Layer 8 of a small transformer language model trained on English Wikipedia (13 layers, counted from 0, width 64). Numbers have three digits each and are written without spaces.
A neuron adds its activation times its output weights to the MLP's output. To switch it off is to set its activation to zero at one token and run the rest of the model.
A neuron's activation on a vector x is SiLU(gate . x) times (in . x), where the dot is the dot product.

Input weights of the MLP neurons that the questions are about. A number n stands for (n - 500) times 0.0013.
n54 gate: 404669409415641411329409503737454511523569332415596374418252722376504520529489426543335648496303639481549438493606855503646428576585519509556462458586389324597497505698575384640680598418554456
n60 gate: 435631332406293580748610552353471429674482496296610463552584551326376565518698436394463668460408471630287663230267531364607778492496594719548613700670540586554538486287490473345743526585377681
n92 gate: 528730341452733431609421394559291492588488791638520457315662428588474468535531574321450627323527548534484601264451443600380539880330629823499503503470499437221252444648450646563315381565350430
n97 gate: 432282698564583272831737345387581590658321598684528445580707655411568580672431411469416195700588336439455306398557398530306452713543709415396480528499417511606296700318757441493429285524423367
n116 gate: 338689463435370649491481446255287622524412507270523396663445551347375825514329502707416673630475270769363649510260533689546530366405384811306536219496517677470746658704487595648305468594527369
n120 gate: 494486362544521601455663510770350531337492490657683324625300294642210397488507412387612450692463461334490460322646603568489540790399609381308163382501597579551387536504745483406495662706425739
n128 gate: 645511245338419686450524403448284438269288695686855132453433501508433396306419622163302625432557472550598383369672381450216671806429664502628334473521569443535306561713586661752404622879548698
n153 gate: 425368655495638227621565382507470183541372320506716431464539534451410589572632503508698543511387455668500222669438883454473375596441353710698191446713727570515500418438435493502761248615355532
n157 gate: 519632512621746520831148637405733370586267505727387453472578710643136819540427346731679308596348596511359528435216462682650635451933362563267348239431297707743377416533776409393357593694296360
n161 gate: 437450591516541530573396374580451557575631423415468558318554811655673523510404706441550641724461478552551454425583287532436624371383484446360562402653257485477507534668613319443495574329455772
n166 gate: 598510357742473246291348534329374520341560562571446468527357443322561592575707356538518401394266626500428503769589376512779558668400616478449406420556541639334505564470446404635643450417430694
n180 gate: 630476564526493288664451375383475602655409519542464327504448470519491492387467501458588538434471508670515638312485414721577460422366432405512511573458650796550647420596353542522540420491433552
n189 gate: 495659340511572397799722270224533411411668551210802351444619515624501251855338564418472497385408291352493536602324528712518819662534495477577338356348474432367212568510558582820343694402710556
n214 gate: 445604489544325538580614486309539530375667363538644468631248649535457393533560369545596302668375526447748509719592460279371636636597607481502411357797264694621581580703518347255491823334513423
n238 gate: 583507742466559558215502670520418547494343490811594410246614474515577483586487352524384676308380517559761536585568643408642834516871361371348394616516553210541405366556556504440574200406425437
n242 gate: 561489288543347496403434349605403548330419402703437349358500619646653589499550529856671552526311239495312195543766683461402616445755496279495166565449406339664518706460553643441544695779413466
n54 in: 505455518571426477626719687358571651588344498441437563622582471840503512332482506412653480354574357601607423499453358597377615587639551299468648330557410631323162629246540670421481421608390550
n60 in: 494553459466541651483448563494420313537583436537429471361730730407655598578475586512520605466305686270294513624706566332491528467423814603553683495498497416368398486254329673435338506305248491
n92 in: 492607657451550591503403689547499553443575736566579390440471361546477231547574592472255501464703506524536456299436491628341553722279716642463329601483426514374377583454507520629498306655478588
n97 in: 505227530501466697575478375560518631369510414635442622539402431418417775346500800525616348515519665579551586571233376453776414680456563564589372543393400537434323507695457387446590673453584489
n116 in: 532609480561457263496613245327408629417687498572073313518492424411587417488538639709640599433501543636520442535559490779345563464715466731228345588374218658466435683569601401494225473325763469
n120 in: 341429562481630601455522491550566450375422311379511627466610503405538749663582427578200491366393521516344719508504891473302420261390728873319621631648332345456474651637559387668384322200489419
n128 in: 562529316485505540594450562293524529282494601426505357218329465500805609628619570782582698218455475019299733557721526321879817642407402203533695595480406532521457588341327601440600541430221490
n153 in: 733375525582522401619462490317499381293213508619490592648524519363543459609671472767712436401487553482444431488278455380357334325589394467506589341524639665497691621335628497436533565534483305
n157 in: 620672324648425420625646512467303468466415305721405457757381132594530372315474563586475399471560439733572647233709574203370360633503585462327472727668512593519479551284721377360613622478198918
n161 in: 578594411441300602376405507438541545490487425477568583460518532604560374410381428664585490491420417440642477600432446617434468410453379574614816273695384620512528538655586477604387569370464388
n166 in: 404617449310548566595500252520456513607687614355758579703658438668607481454625612495589497424369605368495677513346500620446446320530523471478588471489601584322637429641363564368727409451471331
n180 in: 666601360276551727431471520625592487429331402882492486378367581562640793396502406446562749278530517536390507414611356557564423441396560627671278473491518444437630345571479442640328664431533743
n189 in: 519679533593387666620662528355511437518347625522483582519422348544562360399276476499528642282571366282391354566399342539627812526406426527537706700157303462489401675466461523563342597571592734
n214 in: 590564604544469490538365322512545393422637552448366515473497555545598410632360387505258374434613587354684082672428537402237515404327580429665410532715456689442557640434630686532490719389657267
n238 in: 378766367493360367662409497695463405509470725604426483417406552671532534416341461465544665563832412610432449623545594299380478524402553561665495318440428297538598409302358402812664536713348715
n242 in: 326598649459809234604263733364697526832495278695557559508444511606412285434505503482352403378742517361551500572434565376435432535553545243563667388290906589501474366468444436384478456291814419

Output weights of the MLP neurons that the questions are about. A number n stands for (n - 500) times 0.0012.
n54: 513732551593532655523665516274512432163645452514249469732379514447399427586556351717537613508442580712421509597269420452630370529189342633687348489628590474210560396414745499556358533408680748
n60: 338819356320550560372487642265427417657506574413735494557699497509417443488640555299369290689440429362306582497374510687640506503747234438591377651566694380438585225267671442528437778521400470
n92: 447573652491336581316737585397481388567457480511552400685617509431318135475393316441369598819423508543406443641529723472546484361514653202644703507514532543730663603396460554217590384627635291
n97: 473521409555400491337607462283393368549607553621670502383651635585457380473367547487527713619562381559537417196377490406450505450762348337440223554382602543550654370707779486485442537708455778
n116: 685651377521347438380572446256436881691866306403511522644372366365676565363778460454629525607354558479456651602654352692356544598449529846480535222467430478624668298459386006251330582446666499
n120: 483485510527494255555409494461567448581808671518555650491559399553766109313724686695506537444388191618503322826388394469459485654428169350485496251471531436552160596425455748548646385821389615
n128: 485490449491692726375309617620639391314485720588223478487431426233436373594805701609734698660228707552332173705336588499097404578471632524566634474632236496813292670543143257595524405176703658
n153: 275408404548566507338267453303523313801438745692480562360668809391447361386687321294423752298534639675550648418466264524482460548815368592573726459399567583735389551436428513614474354518489167
n157: 777504609517514534615207258608291763328577440470917503455426539851158351617402133798535489331744504320516754489627147508424710721658609231308633426592461540560650419717535626364338397410482314
n161: 434468601668563564683831525524569497696534511444358560443409296409486370304416645543438632410367559476200584584505606591579432642899522673489445536165365535436535661254465150335658487409396373
n166: 662712618524412585565362696621414729339469582603525399457542523449495494568661608394661363297531522367343446581968435570377506476320503573348485540563510485420853194532360392312438319398421509
n180: 635251628702439467568904432497317562735459229477509620373534533527460399393381533590383465451359525461483653358625598683470585684481629666675698485329422596439469549503284293490453463726258387
n189: 407454506674540351445879416612643310525422549480596529471533492466547648450374456260276499620394552647517676398317660497698324083473636322511583453518385808483485679408657520298452716245291741
n214: 802449354550501226442079465278410399522451507625553458640622519440485393847435216478573364727512547665595360471601469481702197539490703315456511619387629466528519491565571562488378409725595469
n238: 702614339638647579580127323630601755601497644491397616527460370567340534165333616634758444300382573558492573428661397475334808510478380501541605563618607353635281378524440306365521475677284353
n242: 507539481556447410582678463508611413587422530390224319510536391162323638597647658517491447360382804565654785592386373683456325332761507527623598582550336331226661837571717160396326515375450729

Each question names a token from some text and the token that comes next. It shows the vector x that enters the MLP there. A number n stands for (n - 500) times 0.0059.

Then comes g, the gradient of the next token's log-probability with respect to the MLP's output, scaled to length 1. A neuron's effect is roughly proportional to its activation times (output weights . g). A number n stands for (n - 500) times 0.00095.

"r", then "or"
x: 521559420598508406524470653738624581593724462478729431424443449501378569434599346809399178441658386666652585542536338639274474515230374581439697620343552477559403588591340487438507377328320424
g: 724221272238462683713485441532424595535468942611455482660455723507374392523617230485659388451617459474572471331674449443447581465584528616490442225550628360575574312390518455543573432440490547
Which neuron, switched off, lowers the next token's probability most? n180

"ed", then " person"
x: 515726414441343483411641650620554466642588400384551420360459488393347454357504499763587183551513593727555744580452590634425429476328289703487535678495490297460446767543525397532522376320262477
g: 509401550419651460609510550355438376311646461356683572555349472715536236312535345340573294707440319236547572401471545550498676370530455524592483417974561635424504655693592608527347460576425569
Which neuron, switched off, lowers the next token's probability most? n161

" for", then " "
x: 429564445518335530410785664594566361555696431447654508318507596558359340359492427654448266561560447645681696565471383423508489613254398552443655668426369320543362674471736283535563466418283562
g: 465467566564245495488530555508593673568592321362715494312564467554429651510381594390573309441554444586342651409810603536382363469566591409594447518420413805507837472399168373500622563430632210
Which neuron, switched off, lowers the next token's probability most? n161

"l", then "ull"
x: 470438559561612460579470711652611334491537369447845448231437521670435710385571375727368228316532549621619572499525427576442445582194409610523692601430498473628339412387307628461523422606307466
g: 615565583326441471412386615603457697454624482618273467703421332344602648583415224573399368538367536484354673446338447617756651709299576595280525466433499810548491639542543557230362553386647399
Which two neurons, each switched off alone, lower its probability most, in order? n116, n153

" at", then " Gre"
x: 514488421428407443360846614737579355580681406504496575342442543484444610175511431603541253619504578678586587575438326488515403635342479501418710642471447423624333457438766302403381485607387499
g: 350467466699568541341476637286271662347416321633527407605611321543510786699559462453616648669442589507300339522745447463564642573431532701369395629493456524518619430262479617414518690343323228
Which neuron, switched off, lowers the next token's probability most? n166

" ", then "1"
x: 518646536482255472605569458392592282516639356419740549025396504594398540385470378758613364480536550644543608479403432316501498485636616617572654566288564384595356443476456453548566595767442192
g: 154605620428587519426424677563519520543570313377355495518381416436661737581309473484356457783397584572477539414616245415420657506370592538658421759515608389676484579464294452732233639318595556
Which neuron, switched off, lowers the next token's probability most? n157

" label", then " of"
x: 444479457572371367458461831740585685755688471534479492392443492559385499502608236700444336339505565669552664679493502518350340638428187450460610606481470405546372676344533402603512507359361291
g: 554771590313586421424526467581573296293699695242521413457496578739534334418596133551506290399410509467618508487516410566389468523495637484571637549536309348393543539337624758525497444717408781
Which neuron, switched off, lowers the next token's probability most? n54

"ah", then ","
x: 642433494516387338461559529666624678560707394375443516451548476432503328392644450604588303454403559618593639694636408605491440341131303641585813707335541455555413702507449456508365448307389381
g: 581534469491377446642378560586627537540618684454521559390444517407134508589278593577473538295376531654676704695359465316528428243634399514570439483524551658959587603493370514325368391318544436
Which neuron, switched off, lowers the next token's probability most? n180

" re", then "lev"
x: 495560469581258486620490634624646382556640407386644569359502315579480574571478291721564306366572581578634704468511482418629603665486337550553461523414581475607341288164616256699523482585222313
g: 392534608873483654449376340601390407473446443535384478341660498371447458670417827424307382346582632499440408620651436711378742478539374452509646197770634452449504615493430520604430493594260448
Which neuron, switched off, raises the next token's probability most? n116

" co", then "at"
x: 374485445482319503465447588767667513606668475514556572277462449466517506595502308726390319393532628622510689554605470635602534554386388518569517519412356252607358499299488340730512583806314159
g: 586493622499421450375430459560343307369450650679519507590608328422343635359509569526571472036258638788629354597498457748640671558563575250503564283635588515498459641346359471471498520599502639
Which neuron, switched off, lowers the next token's probability most? n238

"cor", then "b"
x: 679531534671550542544505603804675678520683483266535527247560536525593391514359264626630336425576491550600690603376340474419513612291315690614620524355474245415256442610308441451542477452421350
g: 444557576455597436527636490389260590417668481464529662568486781614423438375512644741774408418298363585425519722484584555322544327199454237505457259563469720680678437489386655325465383545547458
Which two neurons, each switched off alone, lower its probability most, in order? n92, n157

" to", then " what"
x: 502628326498365358356665595647593262454519552443407391277561557384323399287666647708602347495518563513635740457560512475347735621225405521521524685432394427564483764333404316588582552601377622
g: 554412354128558359447626567322326434485525526709648449460599548514346411547679538496702476468502430546669544452408447528581296397251470644551563639452379402533397646701880607463351375349526804
Which neuron, switched off, raises the next token's probability most? n242

" Al", then "tern"
x: 583511521576516516606548544686561365395680343338593628315621533607507422301449410877507439423385384640629567573662486542572685522248538588571597622177525232500288393473419300618497374514444417
g: 399653495467742564714647553586491385412312521456769521581470487502373844445536397691392374657373457659381484394278390613370609675667706483447486491458245455461625471495348423390357417429272758
Which two neurons, each switched off alone, lower its probability most, in order? n189, n120

" period", then "on"
x: 554504500418353408471517517819730575643664551482570544347445549395300460405448125665486375259529659668647621558396515567454406434359353665605517639463428221628409652454423364750529503433364553
g: 430349423598537334577317502791279476546429358561518489418500590336548412656260715669524487427434509450412740661761237456515709561298557279355623342491536715580390397603498402758499537498605541
Which two neurons, each switched off alone, lower its probability most, in order? n54, n238

" both", then " their"
x: 407536412577414305364728722791669365642584411442558620407392542547489343351613449670547257421397541544528579604466428489454439406302343544563668728362449373642470791392416383550411599452294566
g: 631403322569606512390451511488347513513450475642407523463519578311509470310524809759603545619609563600632325458194506459516510684423234585401483498539563318365222442607715385488485436711415857
Which neuron, switched off, lowers the next token's probability most? n157

" flight", then "s"
x: 476470526498222409500571572739728550722454397423540551328415514510342533201550321688603491337463569644601668634311513518549436436341393635415615624504505279642579673400592358764428468453372313
g: 609352524433551376636481510494659945500484331615490597523518335492597412312793462537405518368689624457553292375543543467462550468577379639435312604825647368434228391455464428333526515601656300
Which neuron, switched off, lowers the next token's probability most? n238

"ship", then " imp"
x: 461499436502249356317623690662691699674669487344547470433587577465404435399673317729570251342430669653611610593489469551371348516279249689561614550508559353523419659440526486459476481203427450
g: 369403325632576510467541517369649405456571400522393603479201382473440413681476593155516450618461478444494852406438486595463805375538577689532472293405358667497585478717587312479713562498381777
Which two neurons, each switched off alone, lower its probability most, in order? n189, n120

" to", then " look"
x: 573516454574328468283671721670609317502558444428643494471560580492406266344540604664508167596546598572702694624553465454380664563229338526524676665350417312469353529447492210481502557489373571
g: 377654370590537362541246654536287358684523459736568442400518458359435602605523554392537429525328354295551341560532564679418566507565570197264582527435437735492474764411465486747702560451793384
Which neuron, switched off, raises the next token's probability most? n214

" ", then "pur"
x: 479588355464301421490615624446590403568804373482751418039420614525394456460457361832543318363506553611551614426576555525452445564660590497567565632248579382550369397454293431561427569705477367
g: 444507460438410540691367419692712558576348372497412455471373732577510598547543618506546255654626628400506530474500404310307772613394680513649382470487453285543603577608376274766165568364312631
Which two neurons, each switched off alone, lower its probability most, in order? n242, n238

"op", then "er"
x: 420444347376403391477574519551539500709571554509619551313526469625408669398420340685529396354533717777516724599453388629413481781239488485623561580649588285515289345403524426581566406576288296
g: 285495518617530559595456382518360444508550778464374444676417516630626500710718550393365849376555580617565627480446594605698372348586255295610590599365460324208495674334357396473526492360337577
Which neuron, switched off, raises the next token's probability most? n153

" not", then " supported"
x: 470655350463420534357477712682598232673522550490523472323572648448485468525380418758454407288306571553582795405492476530525724431369490539572752547437410382551381533277473272560692646383321524
g: 405735483634326513433697317728483430470614564486519545645254501317622381649498531318386489393606253357537593662555331642646318503544284429385416425506565725773666471417535715366390593649351425
Which neuron, switched off, raises the next token's probability most? n238

"Pro", then "vision"
x: 539493522684372554607572477658696413662441451257594602514511477692387433508572232732465431382475508630571702544632489467364518761389335590540436445283531184556320547399553370643561302562473236
g: 340675588305339519677506477422642644556604429686463620549632559506380548453587414582541118561242246580371407605446587394349468543399511355605607446605666556511684405192701580467250542628668460
Which neuron, switched off, lowers the next token's probability most? n92

"s", then "."
x: 654583520575263358401515720622594563627564512546646375363360574659408596387613415643422190559527599708631595610423417558251543622158451550542745633450386386566439499393414535563422370294330444
g: 451599434480389395275445557518476588619565521528483613696572349471438377447508519680414660620630594639478279522441778400698237407496661532365336691575305616618802669581370443254329512268430354
Which neuron, switched off, lowers the next token's probability most? n92

" that", then ":"
x: 469602396533530422396748688531634310494655397500617514447671415601373265546460295662532353503410492544426654632368540416518500667303228562685678556406444358551310806398416286659432554480427490
g: 636559360521483407552515378439704413585270584570397616497398447622471600390362506717458522514776243470460473636530606508450550242537735489714559690285520336568665633211644649284544257393440412
Which neuron, switched off, lowers the next token's probability most? n189

",", then " which"
x: 485494575416360476491714676374623573554631413512697377522530614536273432476446415724463189524493511739547743611455511561423510609255385484592601562287276258492360615476450279617487666367447546
g: 285406586451540529648469632395528529493585513680387632496731702229644427493332435532541662355694399518535313490507253243477513780579354535572652740258387500585322337579361460673438416432612617
Which neuron, switched off, lowers the next token's probability most? n153

",", then " joint"
x: 494525527455414431465755618470665559498610398508625422456549636396259412464521377776560309486399482638554724600510548588505507624326373568618612557174313209457395610492340319585381702403443578
g: 520610345665211592658558387716471463609487344433501383645301533669585516630443263414447479549279593579503556351486714765537490359412379765506313517668668669381617266299576523399409545519586348
Which neuron, switched off, lowers the next token's probability most? n189

"que", then " in"
x: 508429529382497442408468519713668609564687429381703574320425583619516506468470514657570440281475649733694610494488468585344354440219215668458831517650439308596323535449476394483601534388376282
g: 425675619436432393261676698532601222464718663425363563598563569405773490575440441522532404385417639512609480550562400498442254393517691379419781503380219507480545575303637572475674194389544592
Which neuron, switched off, lowers the next token's probability most? n161

" other", then " power"
x: 390545338557281366388685737732622423624633405428637550436484536682373355444648398700480313357467532613507670544437485496422444469279310637453493696480439403638482878407375346545491578323345521
g: 641620252486436501592567351519591654444597177328592541396250403566516606291488544422697417683433699275299548604422530441537694621506365533566162547780635561536481424658325495513594562584368533
Which neuron, switched off, lowers the next token's probability most? n214

" the", then " Convention"
x: 544541545568406585465887654645540368479684349341709588554397425733386449392501273506568324372534507409446630541506588574454418480232483527618561622506571389424315627443521251505483532513457369
g: 643587432421482734495608337466638530463328660588273585515450368662573240443459472331601556513442595698650489683562277339466629589550631748395445361667528379253299676451216601462512617420604311
Which neuron, switched off, lowers the next token's probability most? n120

" help", then "less"
x: 530593396568374280463501809677744455640571468472514402291542600505324469291721395747484480289467450475659653575431505518565544486279262527569689665353590405551405604457558315562480457424292540
g: 541382550611500266547315309478647588482747494212675411293554523568558716483454310331247618312563432275562700406705577653717529454590666431329433496528553582412416540464590598653710389360518449
Which neuron, switched off, lowers the next token's probability most? n128

" on", then " a"
x: 494446425422380447429658444619536332607632401471650699395356587559445427341489556628570440640608650623715799598433318523392296637232361440521628628606460494555352322290678205485567450434440601
g: 416722307435323417448430635299571265781500558367465407357396659483452542401573686447615552583429529410627340356363395635428713466472600602547705555514355298534350508442884694451388521449644703
Which neuron, switched off, raises the next token's probability most? n161

"es", then " were"
x: 612632451484322420447521655647675555577613480475614491353509519635402468596496435661641145536438645661659715533457523485335462594216353673586684568396507267516393697285360426547454325238338468
g: 554553743506383451437250640540477568408103439289392539670536328436727406567664604603600668607496397514328215547322512568421682583474430458656537465390724413363551590540424384617458406743676432
Which neuron, switched off, lowers the next token's probability most? n92

"s", then "hall"
x: 611548592586272446497521742627608386673307553520733475399372584626465561402582300637368266529463590698636522579467416538430549684214548518582689602337522319591353481329154604510442395475358463
g: 580618429376215351524490578415467706378320275533419500221548723601545579310461499303242617619529660463354455442696421588492403632555750590498310509503708767531667544709452476623445530366486401
Which neuron, switched off, lowers the next token's probability most? n116

"re", then "ck"
x: 739506371557556455531495577707607332469677475413641621252497477604371649508533498685481387254472594557660614439640399600301591568145424630473700453465522525689483325223591409593480328343351403
g: 411459318647644564462398518499520510641785314445331311593594468440416650333574451330655693700474513666157331379477620633725536434448563653380508260376511649672566411616407360427699518383374598
Which neuron, switched off, lowers the next token's probability most? n116

",", then " particularly"
x: 499517518506321429481725645412603615476584426475635481465534619416315438477571366723550213483418518735521694581533516545435453615280365569542627620200279272495462694483455240612376696392422637
g: 543758466686340855496434421552609579499328376478415421539483758621417709636621517512304290312501429665367544395579590482590653352660609477738294337406407275508300420587424294507503577462560533
Which neuron, switched off, lowers the next token's probability most? n214

"e", then " is"
x: 438533436458363506540447595617629579625600495391538605310499449546501440564508508727636225598318552604665705589648451632348643441112368478625799560387533352519408684468473421555463374249336330
g: 647543622558517434488310675279671299646493573109458491267509509388363615593573601558395496356577755573219444292313545627452433501612487440548630456514737494398495642538384292755576513583618521
Which neuron, switched off, lowers the next token's probability most? n161